Layer 14 of a small transformer language model trained on English Wikipedia (22 layers, counted from 0, width 96).
Take only the direct path to the model's output, skipping the later layers: a vector added to the residual stream pushes a token's score in proportion to its dot product with that token's output vector.

Output vectors of the tokens that the questions are about. A number n stands for (n - 128) times 0.014.
" classification": 107, 192, 155, 164, 188, 95, 235, 151, 129, 164, 135, 147, 135, 83, 103, 119, 181, 137, 195, 61, 168, 88, 135, 144, 95, 145, 96, 111, 112, 153, 94, 160, 115, 177, 138, 124, 117, 83, 144, 145, 70, 141, 160, 146, 144, 108, 163, 100, 132, 59, 128, 134, 158, 173, 142, 115, 117, 54, 139, 123, 57, 172, 96, 135, 95, 90, 145, 95, 126, 199, 120, 148, 166, 69, 119, 112, 118, 109, 99, 73, 95, 183, 128, 154, 68, 148, 124, 132, 103, 139, 176, 108, 105, 153, 115, 123
"enior": 111, 182, 157, 146, 153, 69, 157, 139, 154, 40, 125, 148, 148, 152, 63, 123, 195, 110, 170, 100, 137, 133, 107, 149, 90, 152, 39, 178, 100, 99, 87, 120, 82, 169, 126, 248, 147, 163, 225, 202, 122, 207, 93, 69, 167, 178, 156, 219, 84, 75, 190, 169, 193, 155, 123, 60, 123, 84, 166, 131, 91, 143, 69, 142, 94, 111, 165, 69, 63, 165, 144, 124, 152, 107, 56, 123, 139, 118, 116, 117, 122, 170, 162, 148, 34, 130, 95, 101, 126, 130, 143, 78, 105, 85, 150, 154
"ater": 70, 136, 105, 132, 109, 78, 147, 123, 139, 116, 179, 121, 99, 76, 119, 53, 158, 132, 206, 83, 151, 107, 149, 114, 91, 105, 138, 106, 121, 136, 102, 148, 109, 203, 123, 157, 130, 121, 92, 147, 164, 105, 155, 135, 168, 141, 162, 117, 152, 105, 157, 129, 168, 109, 191, 105, 104, 111, 176, 128, 74, 184, 119, 163, 92, 92, 87, 68, 116, 159, 122, 62, 214, 199, 120, 120, 179, 114, 60, 147, 77, 95, 124, 120, 110, 184, 92, 153, 136, 128, 154, 121, 94, 142, 112, 131
" seat": 135, 173, 149, 167, 148, 112, 206, 112, 124, 92, 136, 131, 122, 130, 98, 103, 162, 151, 156, 79, 116, 131, 171, 135, 88, 107, 72, 100, 105, 129, 99, 128, 103, 131, 121, 167, 98, 92, 104, 102, 165, 169, 106, 93, 157, 114, 151, 93, 106, 110, 168, 123, 120, 124, 158, 118, 86, 107, 157, 183, 117, 147, 117, 149, 101, 126, 103, 97, 124, 113, 81, 112, 137, 165, 123, 136, 101, 137, 66, 87, 139, 188, 161, 106, 139, 118, 106, 115, 141, 120, 144, 113, 69, 160, 71, 122
"ases": 121, 137, 129, 144, 164, 139, 151, 171, 154, 162, 164, 133, 101, 68, 125, 86, 113, 126, 192, 64, 139, 91, 127, 126, 105, 130, 109, 151, 62, 144, 122, 70, 115, 135, 99, 122, 83, 86, 197, 103, 64, 157, 102, 138, 163, 156, 200, 142, 224, 57, 114, 142, 187, 120, 128, 92, 118, 83, 176, 76, 95, 131, 116, 152, 99, 73, 152, 100, 160, 160, 51, 128, 135, 155, 114, 132, 99, 104, 89, 114, 127, 127, 93, 151, 107, 111, 99, 159, 130, 166, 175, 137, 97, 127, 155, 128
"ively": 152, 106, 132, 152, 147, 94, 165, 158, 125, 186, 137, 181, 142, 31, 145, 158, 135, 108, 93, 98, 167, 55, 173, 122, 104, 137, 77, 167, 93, 120, 159, 116, 101, 160, 157, 182, 82, 144, 193, 148, 85, 160, 108, 59, 131, 107, 115, 124, 123, 120, 120, 184, 187, 65, 63, 93, 139, 123, 165, 124, 84, 179, 65, 137, 55, 178, 144, 139, 140, 199, 124, 108, 137, 109, 58, 130, 81, 119, 120, 125, 74, 91, 145, 108, 97, 110, 101, 115, 123, 193, 119, 145, 101, 121, 99, 84
"ason": 108, 165, 171, 138, 151, 84, 107, 75, 130, 155, 206, 163, 118, 83, 134, 121, 152, 102, 151, 111, 136, 126, 121, 124, 102, 75, 166, 130, 111, 122, 123, 60, 75, 211, 145, 146, 151, 116, 142, 182, 123, 123, 131, 116, 160, 140, 121, 97, 112, 44, 168, 107, 150, 131, 101, 91, 85, 119, 177, 44, 105, 162, 59, 143, 110, 158, 154, 128, 157, 118, 83, 87, 107, 143, 112, 124, 165, 125, 90, 107, 143, 156, 111, 176, 153, 153, 118, 149, 119, 153, 102, 117, 141, 110, 153, 117
"cast": 118, 158, 98, 142, 130, 59, 148, 126, 117, 165, 130, 172, 123, 94, 98, 119, 172, 90, 155, 62, 146, 91, 146, 126, 121, 39, 69, 134, 71, 121, 49, 135, 136, 148, 152, 151, 165, 150, 149, 173, 158, 188, 116, 67, 201, 120, 114, 157, 129, 145, 153, 132, 153, 134, 118, 97, 113, 91, 109, 112, 99, 83, 73, 144, 123, 109, 167, 163, 143, 180, 111, 152, 125, 168, 120, 112, 120, 173, 139, 129, 128, 126, 164, 173, 125, 104, 120, 150, 150, 176, 117, 137, 128, 162, 130, 170
"oke": 161, 143, 106, 144, 116, 60, 110, 101, 146, 156, 120, 119, 115, 92, 115, 83, 126, 119, 124, 70, 117, 143, 141, 177, 106, 80, 132, 183, 122, 117, 112, 97, 124, 170, 82, 206, 56, 123, 129, 153, 141, 127, 59, 101, 103, 128, 154, 159, 153, 106, 168, 121, 117, 54, 178, 106, 72, 107, 100, 76, 94, 168, 101, 150, 106, 126, 94, 87, 138, 148, 120, 77, 96, 160, 124, 84, 84, 137, 109, 113, 122, 144, 125, 131, 134, 82, 98, 135, 120, 161, 169, 106, 125, 153, 90, 64
"Career": 180, 179, 124, 161, 126, 110, 215, 131, 151, 130, 122, 155, 158, 131, 121, 123, 192, 112, 123, 61, 133, 49, 130, 122, 133, 120, 130, 161, 70, 107, 90, 118, 85, 111, 111, 141, 164, 137, 179, 127, 90, 91, 156, 86, 183, 168, 144, 133, 108, 42, 122, 153, 115, 128, 159, 79, 75, 126, 186, 91, 78, 132, 68, 126, 106, 105, 208, 68, 71, 182, 149, 105, 162, 111, 139, 108, 97, 147, 47, 103, 136, 125, 155, 101, 69, 149, 107, 137, 124, 160, 146, 104, 171, 163, 53, 144
"rance": 111, 137, 142, 141, 175, 128, 175, 133, 151, 93, 153, 189, 138, 78, 92, 94, 125, 121, 201, 78, 156, 109, 161, 162, 100, 46, 125, 137, 82, 111, 57, 110, 134, 116, 99, 127, 114, 154, 152, 161, 135, 170, 161, 120, 167, 81, 181, 149, 90, 67, 58, 166, 138, 144, 156, 84, 117, 66, 150, 89, 101, 170, 89, 115, 71, 107, 78, 95, 88, 168, 73, 146, 151, 145, 99, 161, 91, 174, 63, 71, 83, 112, 227, 121, 155, 121, 108, 112, 128, 127, 118, 119, 116, 149, 113, 138
"so": 95, 138, 159, 136, 114, 100, 123, 160, 138, 136, 153, 162, 139, 90, 71, 115, 169, 139, 75, 116, 152, 103, 154, 102, 104, 70, 157, 115, 94, 104, 103, 103, 126, 172, 110, 195, 129, 132, 125, 199, 79, 167, 119, 77, 179, 126, 158, 149, 151, 143, 171, 177, 112, 81, 117, 103, 112, 135, 117, 180, 140, 112, 65, 113, 69, 155, 145, 96, 111, 133, 114, 98, 191, 131, 80, 120, 83, 99, 110, 125, 157, 171, 166, 146, 150, 103, 131, 153, 87, 122, 134, 110, 102, 145, 168, 156
"ll": 133, 165, 161, 143, 146, 89, 226, 139, 180, 160, 152, 111, 130, 107, 114, 82, 146, 133, 157, 84, 115, 122, 84, 158, 82, 54, 136, 111, 156, 106, 72, 106, 111, 174, 147, 128, 138, 111, 114, 116, 74, 145, 130, 51, 138, 92, 165, 133, 169, 166, 115, 116, 133, 161, 153, 116, 114, 42, 143, 88, 115, 133, 86, 190, 86, 55, 87, 78, 147, 186, 113, 112, 154, 151, 127, 136, 78, 159, 84, 111, 139, 152, 76, 87, 135, 125, 79, 112, 117, 120, 108, 100, 156, 130, 88, 164

Output weights of attention head 0. The head adds the sum of these rows, row i times number i of z. A number n stands for (n - 128) times 0.015.
o0: 136, 150, 76, 101, 110, 91, 143, 95, 38, 133, 102, 140, 118, 144, 115, 140, 154, 105, 117, 76, 127, 99, 137, 109, 158, 149, 120, 120, 156, 100, 106, 170, 109, 178, 33, 133, 148, 134, 136, 90, 81, 115, 129, 152, 145, 185, 71, 106, 161, 164, 246, 105, 154, 140, 78, 88, 86, 131, 143, 97, 83, 97, 70, 170, 153, 130, 164, 148, 120, 149, 61, 117, 156, 169, 127, 180, 128, 182, 154, 100, 49, 197, 76, 144, 70, 99, 113, 105, 117, 141, 110, 146, 105, 133, 108, 63
o1: 119, 184, 186, 87, 122, 77, 136, 169, 93, 118, 100, 126, 89, 172, 163, 153, 180, 167, 116, 135, 172, 130, 157, 126, 81, 133, 111, 133, 43, 205, 138, 164, 152, 71, 119, 132, 99, 64, 127, 102, 104, 179, 132, 129, 144, 164, 135, 146, 67, 94, 136, 93, 142, 135, 90, 130, 167, 110, 103, 143, 183, 115, 69, 105, 48, 98, 121, 145, 113, 121, 90, 159, 219, 80, 200, 167, 159, 108, 81, 72, 120, 132, 115, 123, 138, 154, 112, 178, 87, 179, 115, 114, 90, 33, 177, 118
o2: 166, 89, 129, 125, 90, 37, 84, 117, 197, 95, 116, 139, 133, 150, 211, 189, 205, 163, 102, 144, 98, 87, 116, 103, 173, 141, 62, 108, 147, 106, 84, 112, 148, 114, 139, 139, 95, 152, 151, 144, 141, 27, 98, 162, 145, 212, 114, 148, 184, 141, 60, 127, 65, 107, 186, 184, 95, 147, 86, 88, 128, 94, 99, 146, 117, 73, 134, 128, 152, 167, 95, 129, 127, 143, 179, 135, 156, 101, 106, 122, 152, 149, 161, 176, 181, 129, 165, 90, 141, 68, 143, 72, 127, 82, 95, 84
o3: 124, 118, 135, 132, 92, 134, 136, 122, 159, 80, 172, 125, 132, 134, 145, 101, 100, 131, 165, 156, 66, 172, 114, 167, 149, 102, 71, 47, 164, 149, 175, 142, 148, 71, 68, 131, 105, 84, 188, 110, 146, 112, 99, 108, 132, 190, 138, 104, 111, 137, 119, 94, 139, 107, 166, 141, 173, 140, 159, 176, 113, 123, 137, 102, 196, 149, 123, 180, 140, 91, 143, 139, 149, 105, 90, 123, 119, 87, 149, 138, 110, 175, 117, 45, 165, 140, 39, 140, 116, 145, 40, 113, 127, 202, 96, 142
o4: 196, 108, 187, 114, 125, 100, 102, 130, 175, 163, 130, 136, 180, 100, 184, 147, 122, 119, 130, 167, 125, 177, 129, 130, 153, 100, 114, 137, 145, 113, 86, 158, 158, 239, 149, 179, 125, 72, 143, 161, 204, 139, 150, 113, 143, 162, 113, 140, 116, 122, 97, 149, 87, 100, 149, 151, 91, 139, 167, 145, 106, 163, 57, 93, 125, 121, 130, 61, 93, 150, 123, 178, 182, 71, 186, 167, 114, 118, 50, 148, 153, 101, 129, 155, 173, 130, 98, 133, 157, 160, 18, 151, 142, 134, 72, 77
o5: 77, 119, 194, 139, 105, 151, 119, 156, 129, 115, 181, 104, 181, 98, 164, 59, 85, 123, 115, 110, 109, 169, 121, 77, 169, 159, 183, 162, 151, 181, 121, 148, 189, 126, 94, 116, 97, 91, 115, 150, 153, 96, 103, 164, 122, 99, 139, 91, 90, 78, 164, 139, 97, 100, 102, 93, 93, 74, 70, 111, 129, 113, 129, 82, 109, 87, 167, 146, 128, 102, 114, 138, 183, 204, 115, 120, 106, 88, 114, 95, 168, 117, 121, 116, 146, 89, 135, 217, 140, 81, 108, 121, 85, 211, 121, 160
o6: 98, 152, 119, 140, 115, 58, 163, 100, 142, 83, 188, 211, 187, 172, 167, 154, 136, 127, 117, 80, 114, 167, 127, 154, 86, 111, 83, 174, 171, 198, 105, 146, 132, 91, 125, 216, 125, 225, 84, 128, 159, 135, 182, 169, 144, 112, 107, 111, 134, 136, 103, 103, 114, 121, 160, 77, 153, 184, 145, 164, 120, 160, 137, 140, 105, 186, 142, 165, 126, 49, 195, 105, 103, 159, 143, 119, 168, 142, 99, 155, 85, 149, 146, 151, 205, 198, 100, 104, 86, 113, 194, 162, 99, 126, 118, 114
o7: 113, 172, 175, 146, 131, 89, 184, 88, 107, 105, 81, 152, 141, 129, 120, 183, 103, 137, 141, 119, 114, 104, 91, 128, 176, 166, 134, 173, 147, 115, 124, 131, 169, 154, 127, 113, 112, 125, 71, 197, 87, 164, 77, 141, 111, 122, 146, 41, 17, 204, 140, 103, 179, 142, 138, 153, 137, 120, 127, 133, 135, 137, 158, 71, 118, 131, 85, 159, 138, 137, 152, 115, 114, 156, 194, 134, 118, 142, 129, 153, 159, 155, 232, 138, 197, 118, 92, 63, 141, 136, 127, 122, 106, 140, 84, 117
o8: 132, 193, 159, 111, 150, 93, 90, 80, 110, 130, 113, 74, 107, 103, 134, 81, 82, 173, 65, 107, 79, 121, 123, 135, 142, 123, 106, 126, 148, 109, 88, 110, 99, 127, 152, 151, 125, 179, 148, 122, 154, 174, 85, 164, 162, 120, 114, 95, 185, 104, 189, 114, 89, 135, 193, 211, 96, 185, 79, 178, 116, 165, 173, 145, 94, 170, 136, 124, 70, 94, 171, 85, 122, 196, 134, 132, 129, 83, 70, 154, 121, 120, 160, 89, 102, 190, 88, 130, 141, 148, 117, 99, 95, 78, 120, 104
o9: 135, 197, 114, 107, 132, 162, 77, 109, 133, 192, 178, 143, 67, 123, 84, 124, 126, 183, 157, 133, 136, 72, 182, 77, 105, 141, 227, 93, 178, 137, 140, 133, 142, 142, 171, 150, 152, 110, 126, 128, 95, 157, 194, 97, 59, 176, 102, 76, 149, 156, 153, 151, 88, 118, 132, 107, 117, 138, 175, 129, 153, 160, 86, 84, 98, 155, 129, 183, 107, 135, 151, 186, 152, 74, 150, 169, 36, 120, 163, 130, 248, 145, 106, 96, 114, 104, 169, 63, 104, 184, 198, 115, 149, 142, 118, 119
o10: 138, 154, 164, 195, 143, 153, 88, 88, 92, 96, 129, 110, 141, 127, 104, 159, 143, 137, 162, 85, 100, 193, 139, 97, 106, 216, 178, 86, 161, 91, 147, 147, 192, 116, 169, 91, 143, 155, 148, 137, 88, 82, 168, 129, 135, 117, 94, 178, 137, 136, 144, 92, 165, 121, 160, 58, 142, 154, 128, 62, 120, 146, 139, 176, 144, 132, 89, 158, 151, 149, 115, 86, 75, 122, 127, 74, 152, 95, 108, 152, 155, 118, 41, 98, 171, 132, 197, 139, 137, 75, 154, 126, 109, 90, 83, 160
o11: 156, 101, 155, 110, 101, 172, 126, 111, 147, 148, 133, 139, 116, 144, 128, 157, 78, 96, 116, 123, 112, 110, 143, 112, 115, 103, 135, 161, 121, 179, 163, 130, 176, 216, 156, 159, 156, 114, 217, 37, 178, 120, 104, 129, 178, 131, 100, 66, 147, 149, 105, 102, 130, 213, 123, 167, 101, 75, 78, 163, 82, 190, 116, 112, 120, 206, 99, 177, 139, 169, 44, 209, 119, 114, 130, 93, 161, 175, 116, 114, 113, 127, 169, 88, 139, 102, 84, 118, 121, 150, 155, 119, 141, 161, 167, 78
o12: 107, 98, 105, 126, 164, 74, 129, 68, 102, 92, 141, 118, 81, 125, 126, 139, 129, 173, 162, 116, 134, 95, 177, 172, 171, 80, 136, 51, 132, 134, 116, 101, 149, 128, 173, 138, 137, 146, 149, 111, 104, 133, 136, 137, 166, 93, 85, 123, 96, 106, 109, 115, 106, 132, 81, 133, 78, 85, 138, 190, 109, 84, 143, 137, 133, 82, 25, 94, 150, 101, 50, 151, 104, 160, 223, 74, 72, 117, 129, 170, 153, 164, 108, 109, 146, 100, 128, 166, 124, 126, 95, 97, 164, 117, 141, 146
o13: 112, 132, 139, 138, 177, 100, 112, 134, 85, 138, 155, 160, 149, 155, 135, 76, 124, 122, 153, 86, 138, 88, 154, 158, 113, 47, 140, 140, 154, 111, 108, 91, 124, 139, 160, 132, 47, 155, 181, 176, 157, 136, 103, 115, 140, 182, 129, 166, 122, 101, 138, 77, 118, 168, 178, 166, 59, 62, 112, 99, 106, 108, 133, 152, 135, 120, 137, 191, 168, 165, 109, 173, 152, 113, 180, 101, 86, 150, 147, 138, 167, 136, 146, 96, 146, 59, 114, 118, 135, 149, 117, 173, 130, 101, 150, 95
o14: 144, 219, 178, 98, 80, 115, 103, 84, 144, 71, 44, 60, 38, 165, 91, 139, 131, 119, 140, 125, 176, 135, 160, 175, 98, 173, 126, 172, 133, 157, 146, 146, 113, 86, 133, 141, 112, 155, 129, 124, 163, 117, 93, 130, 113, 53, 133, 150, 146, 162, 56, 158, 134, 130, 117, 157, 93, 141, 161, 41, 136, 178, 143, 160, 178, 130, 127, 93, 160, 76, 162, 123, 185, 116, 101, 166, 117, 125, 131, 61, 115, 161, 153, 114, 111, 126, 87, 73, 180, 206, 100, 99, 116, 121, 143, 131
o15: 78, 96, 153, 154, 151, 131, 115, 175, 155, 122, 129, 82, 118, 137, 163, 88, 97, 95, 177, 193, 90, 102, 176, 149, 166, 96, 116, 170, 75, 147, 160, 137, 121, 61, 108, 128, 50, 92, 84, 140, 195, 170, 114, 213, 138, 165, 128, 89, 129, 78, 99, 53, 150, 76, 104, 145, 102, 86, 144, 202, 102, 96, 128, 150, 165, 138, 120, 120, 92, 138, 143, 140, 123, 151, 152, 197, 113, 120, 139, 152, 72, 204, 141, 4, 80, 114, 156, 88, 64, 110, 138, 121, 106, 100, 98, 133
o16: 84, 185, 137, 125, 153, 151, 137, 172, 121, 38, 147, 177, 104, 156, 157, 117, 97, 158, 148, 144, 128, 169, 151, 199, 160, 107, 103, 151, 72, 136, 79, 49, 133, 114, 139, 158, 157, 182, 157, 66, 161, 144, 125, 138, 99, 162, 138, 116, 143, 127, 69, 56, 86, 113, 195, 160, 135, 179, 148, 119, 140, 105, 81, 180, 110, 139, 112, 105, 114, 141, 164, 149, 133, 145, 126, 128, 136, 134, 86, 120, 206, 163, 147, 155, 152, 107, 139, 112, 44, 128, 136, 149, 114, 106, 109, 122
o17: 44, 156, 94, 130, 121, 121, 177, 40, 113, 122, 52, 95, 157, 115, 133, 78, 128, 112, 182, 118, 180, 172, 40, 114, 116, 136, 181, 91, 153, 105, 138, 115, 128, 138, 128, 103, 157, 141, 78, 117, 160, 114, 227, 173, 141, 168, 118, 184, 64, 127, 153, 117, 103, 170, 103, 180, 87, 158, 149, 102, 160, 82, 41, 150, 110, 174, 177, 166, 92, 115, 138, 177, 144, 91, 126, 130, 133, 137, 105, 119, 105, 76, 139, 119, 115, 92, 165, 134, 119, 125, 159, 151, 96, 189, 120, 168
o18: 82, 152, 159, 159, 85, 142, 147, 186, 110, 158, 112, 94, 135, 144, 126, 141, 158, 161, 126, 166, 92, 166, 97, 118, 160, 144, 74, 164, 141, 107, 176, 171, 132, 129, 143, 155, 126, 149, 133, 127, 133, 113, 138, 113, 84, 119, 132, 100, 144, 156, 210, 156, 70, 135, 150, 142, 75, 160, 162, 168, 109, 75, 171, 115, 129, 125, 153, 143, 92, 154, 151, 96, 150, 111, 172, 153, 81, 128, 135, 172, 70, 67, 204, 104, 95, 47, 107, 74, 93, 149, 69, 115, 151, 108, 169, 136
o19: 119, 117, 132, 120, 71, 125, 144, 110, 130, 106, 97, 72, 147, 103, 131, 99, 181, 107, 124, 103, 55, 189, 141, 159, 119, 82, 190, 148, 108, 168, 163, 105, 144, 182, 131, 160, 201, 189, 138, 129, 143, 122, 142, 91, 147, 127, 172, 36, 100, 93, 119, 176, 167, 98, 115, 122, 129, 143, 130, 144, 162, 142, 164, 94, 173, 96, 166, 105, 140, 139, 70, 114, 59, 122, 161, 179, 102, 109, 82, 106, 123, 146, 139, 82, 154, 87, 140, 122, 115, 216, 67, 170, 140, 178, 116, 109
o20: 167, 111, 115, 124, 45, 111, 124, 143, 136, 114, 102, 51, 138, 156, 160, 169, 193, 92, 36, 82, 95, 170, 83, 193, 130, 93, 109, 97, 169, 122, 136, 47, 100, 154, 119, 104, 122, 141, 135, 81, 135, 187, 113, 171, 133, 103, 52, 189, 166, 165, 128, 105, 127, 103, 132, 126, 139, 144, 133, 135, 144, 140, 90, 145, 93, 123, 164, 121, 160, 144, 136, 156, 118, 82, 148, 41, 135, 176, 152, 26, 150, 120, 93, 154, 173, 101, 87, 69, 122, 123, 154, 107, 81, 166, 207, 147
o21: 149, 131, 86, 130, 65, 161, 140, 142, 147, 179, 122, 105, 72, 144, 184, 96, 118, 88, 131, 137, 148, 136, 144, 102, 74, 149, 151, 100, 96, 115, 37, 180, 151, 40, 119, 150, 172, 148, 142, 105, 97, 125, 137, 158, 147, 103, 195, 125, 172, 176, 121, 164, 74, 147, 133, 187, 95, 84, 143, 148, 208, 136, 81, 162, 114, 123, 81, 105, 93, 95, 186, 131, 135, 118, 126, 98, 105, 133, 108, 131, 74, 145, 61, 34, 117, 175, 53, 113, 136, 76, 128, 143, 123, 85, 136, 85
o22: 99, 165, 114, 65, 125, 123, 134, 149, 206, 131, 112, 131, 170, 170, 127, 138, 107, 47, 98, 95, 149, 125, 125, 85, 115, 74, 125, 117, 67, 181, 138, 200, 120, 121, 123, 115, 132, 140, 164, 166, 145, 106, 112, 145, 210, 179, 131, 60, 139, 146, 125, 99, 165, 159, 128, 89, 177, 186, 112, 93, 140, 164, 102, 142, 63, 164, 158, 81, 132, 156, 103, 134, 134, 126, 130, 158, 196, 125, 124, 165, 159, 145, 54, 126, 150, 58, 158, 69, 142, 131, 64, 94, 132, 141, 166, 179
o23: 65, 126, 154, 140, 84, 154, 182, 75, 195, 188, 80, 148, 136, 89, 92, 126, 204, 123, 158, 129, 102, 147, 96, 153, 124, 113, 113, 122, 173, 81, 94, 150, 113, 103, 159, 183, 147, 128, 201, 94, 97, 104, 140, 163, 146, 40, 118, 95, 106, 182, 181, 60, 101, 95, 92, 92, 166, 106, 147, 138, 137, 183, 114, 104, 92, 199, 185, 154, 54, 187, 135, 155, 139, 47, 78, 107, 149, 112, 127, 171, 117, 174, 85, 116, 153, 59, 82, 102, 155, 138, 110, 59, 54, 64, 141, 109
o24: 147, 110, 169, 169, 121, 117, 88, 143, 116, 117, 107, 189, 131, 173, 138, 194, 121, 136, 111, 116, 165, 96, 183, 87, 184, 123, 162, 169, 148, 171, 104, 150, 134, 148, 164, 110, 134, 115, 127, 150, 139, 100, 97, 103, 68, 70, 122, 199, 87, 96, 139, 130, 116, 198, 122, 144, 135, 136, 109, 109, 156, 212, 121, 106, 89, 149, 191, 120, 133, 177, 123, 122, 139, 156, 130, 123, 85, 78, 189, 143, 17, 168, 155, 93, 185, 178, 190, 160, 136, 95, 74, 151, 82, 198, 120, 154
o25: 166, 163, 130, 70, 124, 66, 172, 72, 119, 128, 100, 111, 153, 127, 119, 121, 160, 98, 93, 129, 136, 116, 75, 107, 175, 136, 135, 34, 162, 127, 108, 144, 153, 117, 176, 98, 105, 84, 64, 111, 95, 149, 186, 71, 159, 58, 157, 143, 165, 135, 25, 97, 146, 139, 138, 72, 98, 78, 35, 92, 143, 160, 144, 73, 167, 88, 119, 185, 140, 169, 109, 110, 165, 151, 117, 209, 169, 71, 136, 75, 135, 157, 168, 101, 71, 132, 98, 156, 103, 113, 148, 135, 151, 87, 127, 71
o26: 111, 144, 113, 162, 102, 143, 103, 121, 92, 165, 131, 151, 186, 140, 127, 98, 156, 92, 187, 112, 119, 56, 150, 150, 181, 111, 132, 194, 143, 172, 115, 139, 169, 118, 131, 130, 80, 121, 115, 112, 122, 88, 161, 113, 108, 32, 167, 160, 135, 124, 190, 187, 166, 177, 153, 178, 129, 104, 100, 116, 129, 74, 140, 90, 115, 169, 73, 55, 113, 154, 202, 139, 189, 65, 129, 139, 122, 117, 151, 229, 123, 118, 140, 120, 100, 165, 38, 104, 117, 134, 162, 169, 182, 132, 37, 217
o27: 182, 122, 58, 119, 101, 93, 113, 179, 85, 109, 148, 93, 95, 67, 112, 185, 137, 75, 108, 114, 176, 136, 93, 137, 176, 64, 129, 125, 66, 110, 132, 99, 146, 111, 98, 152, 164, 104, 73, 109, 117, 91, 123, 177, 71, 80, 148, 120, 116, 110, 69, 71, 95, 163, 86, 130, 164, 114, 108, 169, 140, 110, 120, 150, 149, 135, 111, 108, 89, 149, 149, 99, 156, 139, 107, 193, 107, 98, 114, 231, 169, 77, 165, 194, 135, 172, 57, 104, 150, 91, 79, 127, 140, 106, 163, 120
o28: 105, 123, 139, 83, 112, 150, 82, 85, 196, 213, 118, 128, 125, 87, 158, 140, 95, 141, 134, 113, 200, 110, 91, 138, 172, 128, 143, 120, 99, 191, 101, 148, 124, 126, 95, 138, 97, 122, 120, 44, 78, 94, 126, 168, 182, 104, 133, 137, 162, 121, 120, 113, 145, 113, 217, 201, 165, 141, 139, 124, 128, 193, 114, 150, 128, 65, 174, 123, 186, 134, 95, 135, 157, 128, 93, 135, 130, 119, 82, 154, 140, 175, 153, 196, 120, 94, 89, 141, 66, 148, 160, 153, 165, 100, 157, 134
o29: 146, 8, 80, 157, 152, 165, 121, 86, 142, 127, 72, 173, 164, 118, 173, 80, 92, 195, 124, 188, 77, 121, 40, 94, 118, 114, 119, 102, 92, 183, 183, 153, 85, 173, 161, 119, 111, 138, 157, 126, 127, 98, 106, 95, 144, 117, 138, 152, 137, 115, 162, 47, 128, 155, 115, 102, 107, 127, 120, 126, 168, 97, 94, 100, 80, 106, 77, 109, 143, 101, 160, 168, 129, 204, 149, 128, 137, 127, 103, 65, 125, 175, 105, 165, 171, 162, 107, 113, 174, 161, 171, 121, 131, 83, 121, 169
o30: 105, 136, 156, 108, 237, 120, 132, 149, 157, 99, 96, 148, 139, 118, 86, 110, 97, 140, 121, 110, 141, 129, 168, 147, 185, 144, 100, 135, 158, 100, 141, 147, 117, 159, 90, 141, 57, 149, 76, 90, 117, 148, 124, 104, 157, 52, 106, 84, 169, 114, 111, 100, 174, 83, 102, 243, 167, 95, 88, 119, 129, 63, 136, 49, 166, 162, 126, 136, 139, 133, 71, 110, 114, 152, 136, 122, 141, 83, 124, 105, 141, 185, 49, 131, 192, 126, 154, 189, 135, 125, 133, 196, 159, 174, 184, 145
o31: 141, 121, 153, 94, 94, 142, 123, 151, 89, 137, 49, 65, 152, 127, 118, 138, 137, 162, 149, 125, 171, 136, 97, 151, 214, 141, 180, 141, 130, 73, 139, 130, 149, 66, 29, 115, 70, 168, 187, 183, 130, 112, 159, 139, 137, 138, 118, 150, 194, 99, 181, 126, 96, 126, 90, 115, 167, 103, 49, 176, 131, 195, 111, 127, 156, 115, 78, 77, 84, 159, 108, 160, 204, 96, 93, 117, 74, 144, 143, 125, 118, 95, 155, 122, 139, 102, 169, 139, 46, 105, 139, 101, 137, 75, 158, 72

Each question shows a token from some text and the vector z that the head gathered there. A number n stands for (n - 128) times 0.074.

" he": 114, 137, 126, 131, 122, 126, 130, 130, 125, 134, 122, 123, 124, 143, 114, 123, 128, 126, 142, 126, 127, 142, 134, 128, 125, 126, 120, 126, 137, 132, 133, 130
Which three tokens does it push up most, strongest first? "so", "ases", "ll"

"M": 132, 102, 131, 127, 133, 141, 142, 130, 131, 86, 162, 112, 125, 140, 122, 132, 117, 141, 119, 100, 110, 132, 119, 124, 114, 112, 133, 138, 121, 133, 119, 119
Pushed up most: "ater"

"ished": 129, 134, 134, 114, 136, 124, 128, 130, 123, 121, 127, 124, 133, 135, 132, 119, 126, 128, 136, 132, 113, 133, 131, 138, 127, 123, 127, 128, 126, 121, 126, 124
Which three tokens does it push up most, strongest first? "enior", "Career", "cast"

"–": 131, 128, 131, 126, 144, 143, 124, 135, 129, 114, 131, 133, 135, 144, 137, 124, 127, 106, 143, 125, 139, 133, 119, 137, 120, 131, 123, 125, 118, 121, 120, 143
Which three tokens does it push up most, strongest first? "oke", "enior", "ll"

" cm": 126, 125, 128, 120, 133, 134, 130, 126, 127, 114, 131, 119, 133, 133, 123, 111, 128, 135, 126, 115, 124, 117, 119, 121, 138, 127, 121, 119, 138, 129, 128, 119
Which three tokens does it push up most, strongest first? "ason", "cast", "ater"

" m": 127, 104, 125, 124, 132, 141, 147, 139, 126, 111, 159, 113, 129, 143, 115, 128, 125, 127, 111, 108, 113, 124, 121, 130, 118, 117, 130, 132, 131, 135, 120, 124
Which three tokens does it push up most, strongest first? "ater", "ason", "oke"

"i": 135, 131, 123, 121, 143, 126, 131, 128, 113, 127, 130, 130, 126, 140, 116, 118, 134, 120, 133, 133, 124, 134, 133, 136, 135, 141, 135, 132, 131, 129, 129, 124
Pushed down most: " seat"

" and": 131, 125, 126, 132, 148, 131, 130, 125, 118, 116, 122, 122, 121, 152, 125, 119, 121, 120, 129, 125, 114, 141, 122, 134, 131, 136, 122, 133, 134, 132, 133, 132
Pushed up most: "rance"

"our": 127, 130, 132, 126, 125, 129, 125, 128, 132, 116, 126, 119, 137, 132, 124, 117, 129, 135, 118, 119, 126, 121, 121, 131, 133, 127, 127, 120, 135, 131, 120, 113
Which three tokens does it push up most, strongest first? "ason", "cast", "ater"

"ines": 150, 91, 131, 146, 140, 153, 137, 163, 142, 129, 145, 136, 133, 118, 142, 146, 129, 128, 160, 129, 128, 115, 120, 146, 132, 153, 130, 120, 95, 124, 138, 115
Which two tokens does it push up most, strongest first? " seat", "oke"

"ed": 112, 129, 128, 122, 115, 128, 132, 127, 120, 133, 116, 122, 123, 153, 111, 124, 130, 121, 142, 126, 126, 134, 140, 119, 124, 127, 114, 127, 133, 131, 128, 129
Pushed up most: "ases"

"ut": 121, 136, 127, 130, 131, 129, 127, 129, 129, 123, 125, 125, 126, 141, 122, 120, 123, 123, 141, 132, 124, 138, 130, 132, 128, 130, 123, 132, 133, 123, 131, 132
Pushed down most: "ason"

"ian": 132, 138, 124, 127, 139, 133, 125, 130, 120, 129, 130, 138, 121, 139, 117, 123, 127, 131, 125, 123, 124, 133, 140, 123, 145, 128, 117, 136, 127, 137, 128, 129
Pushed up most: "ason"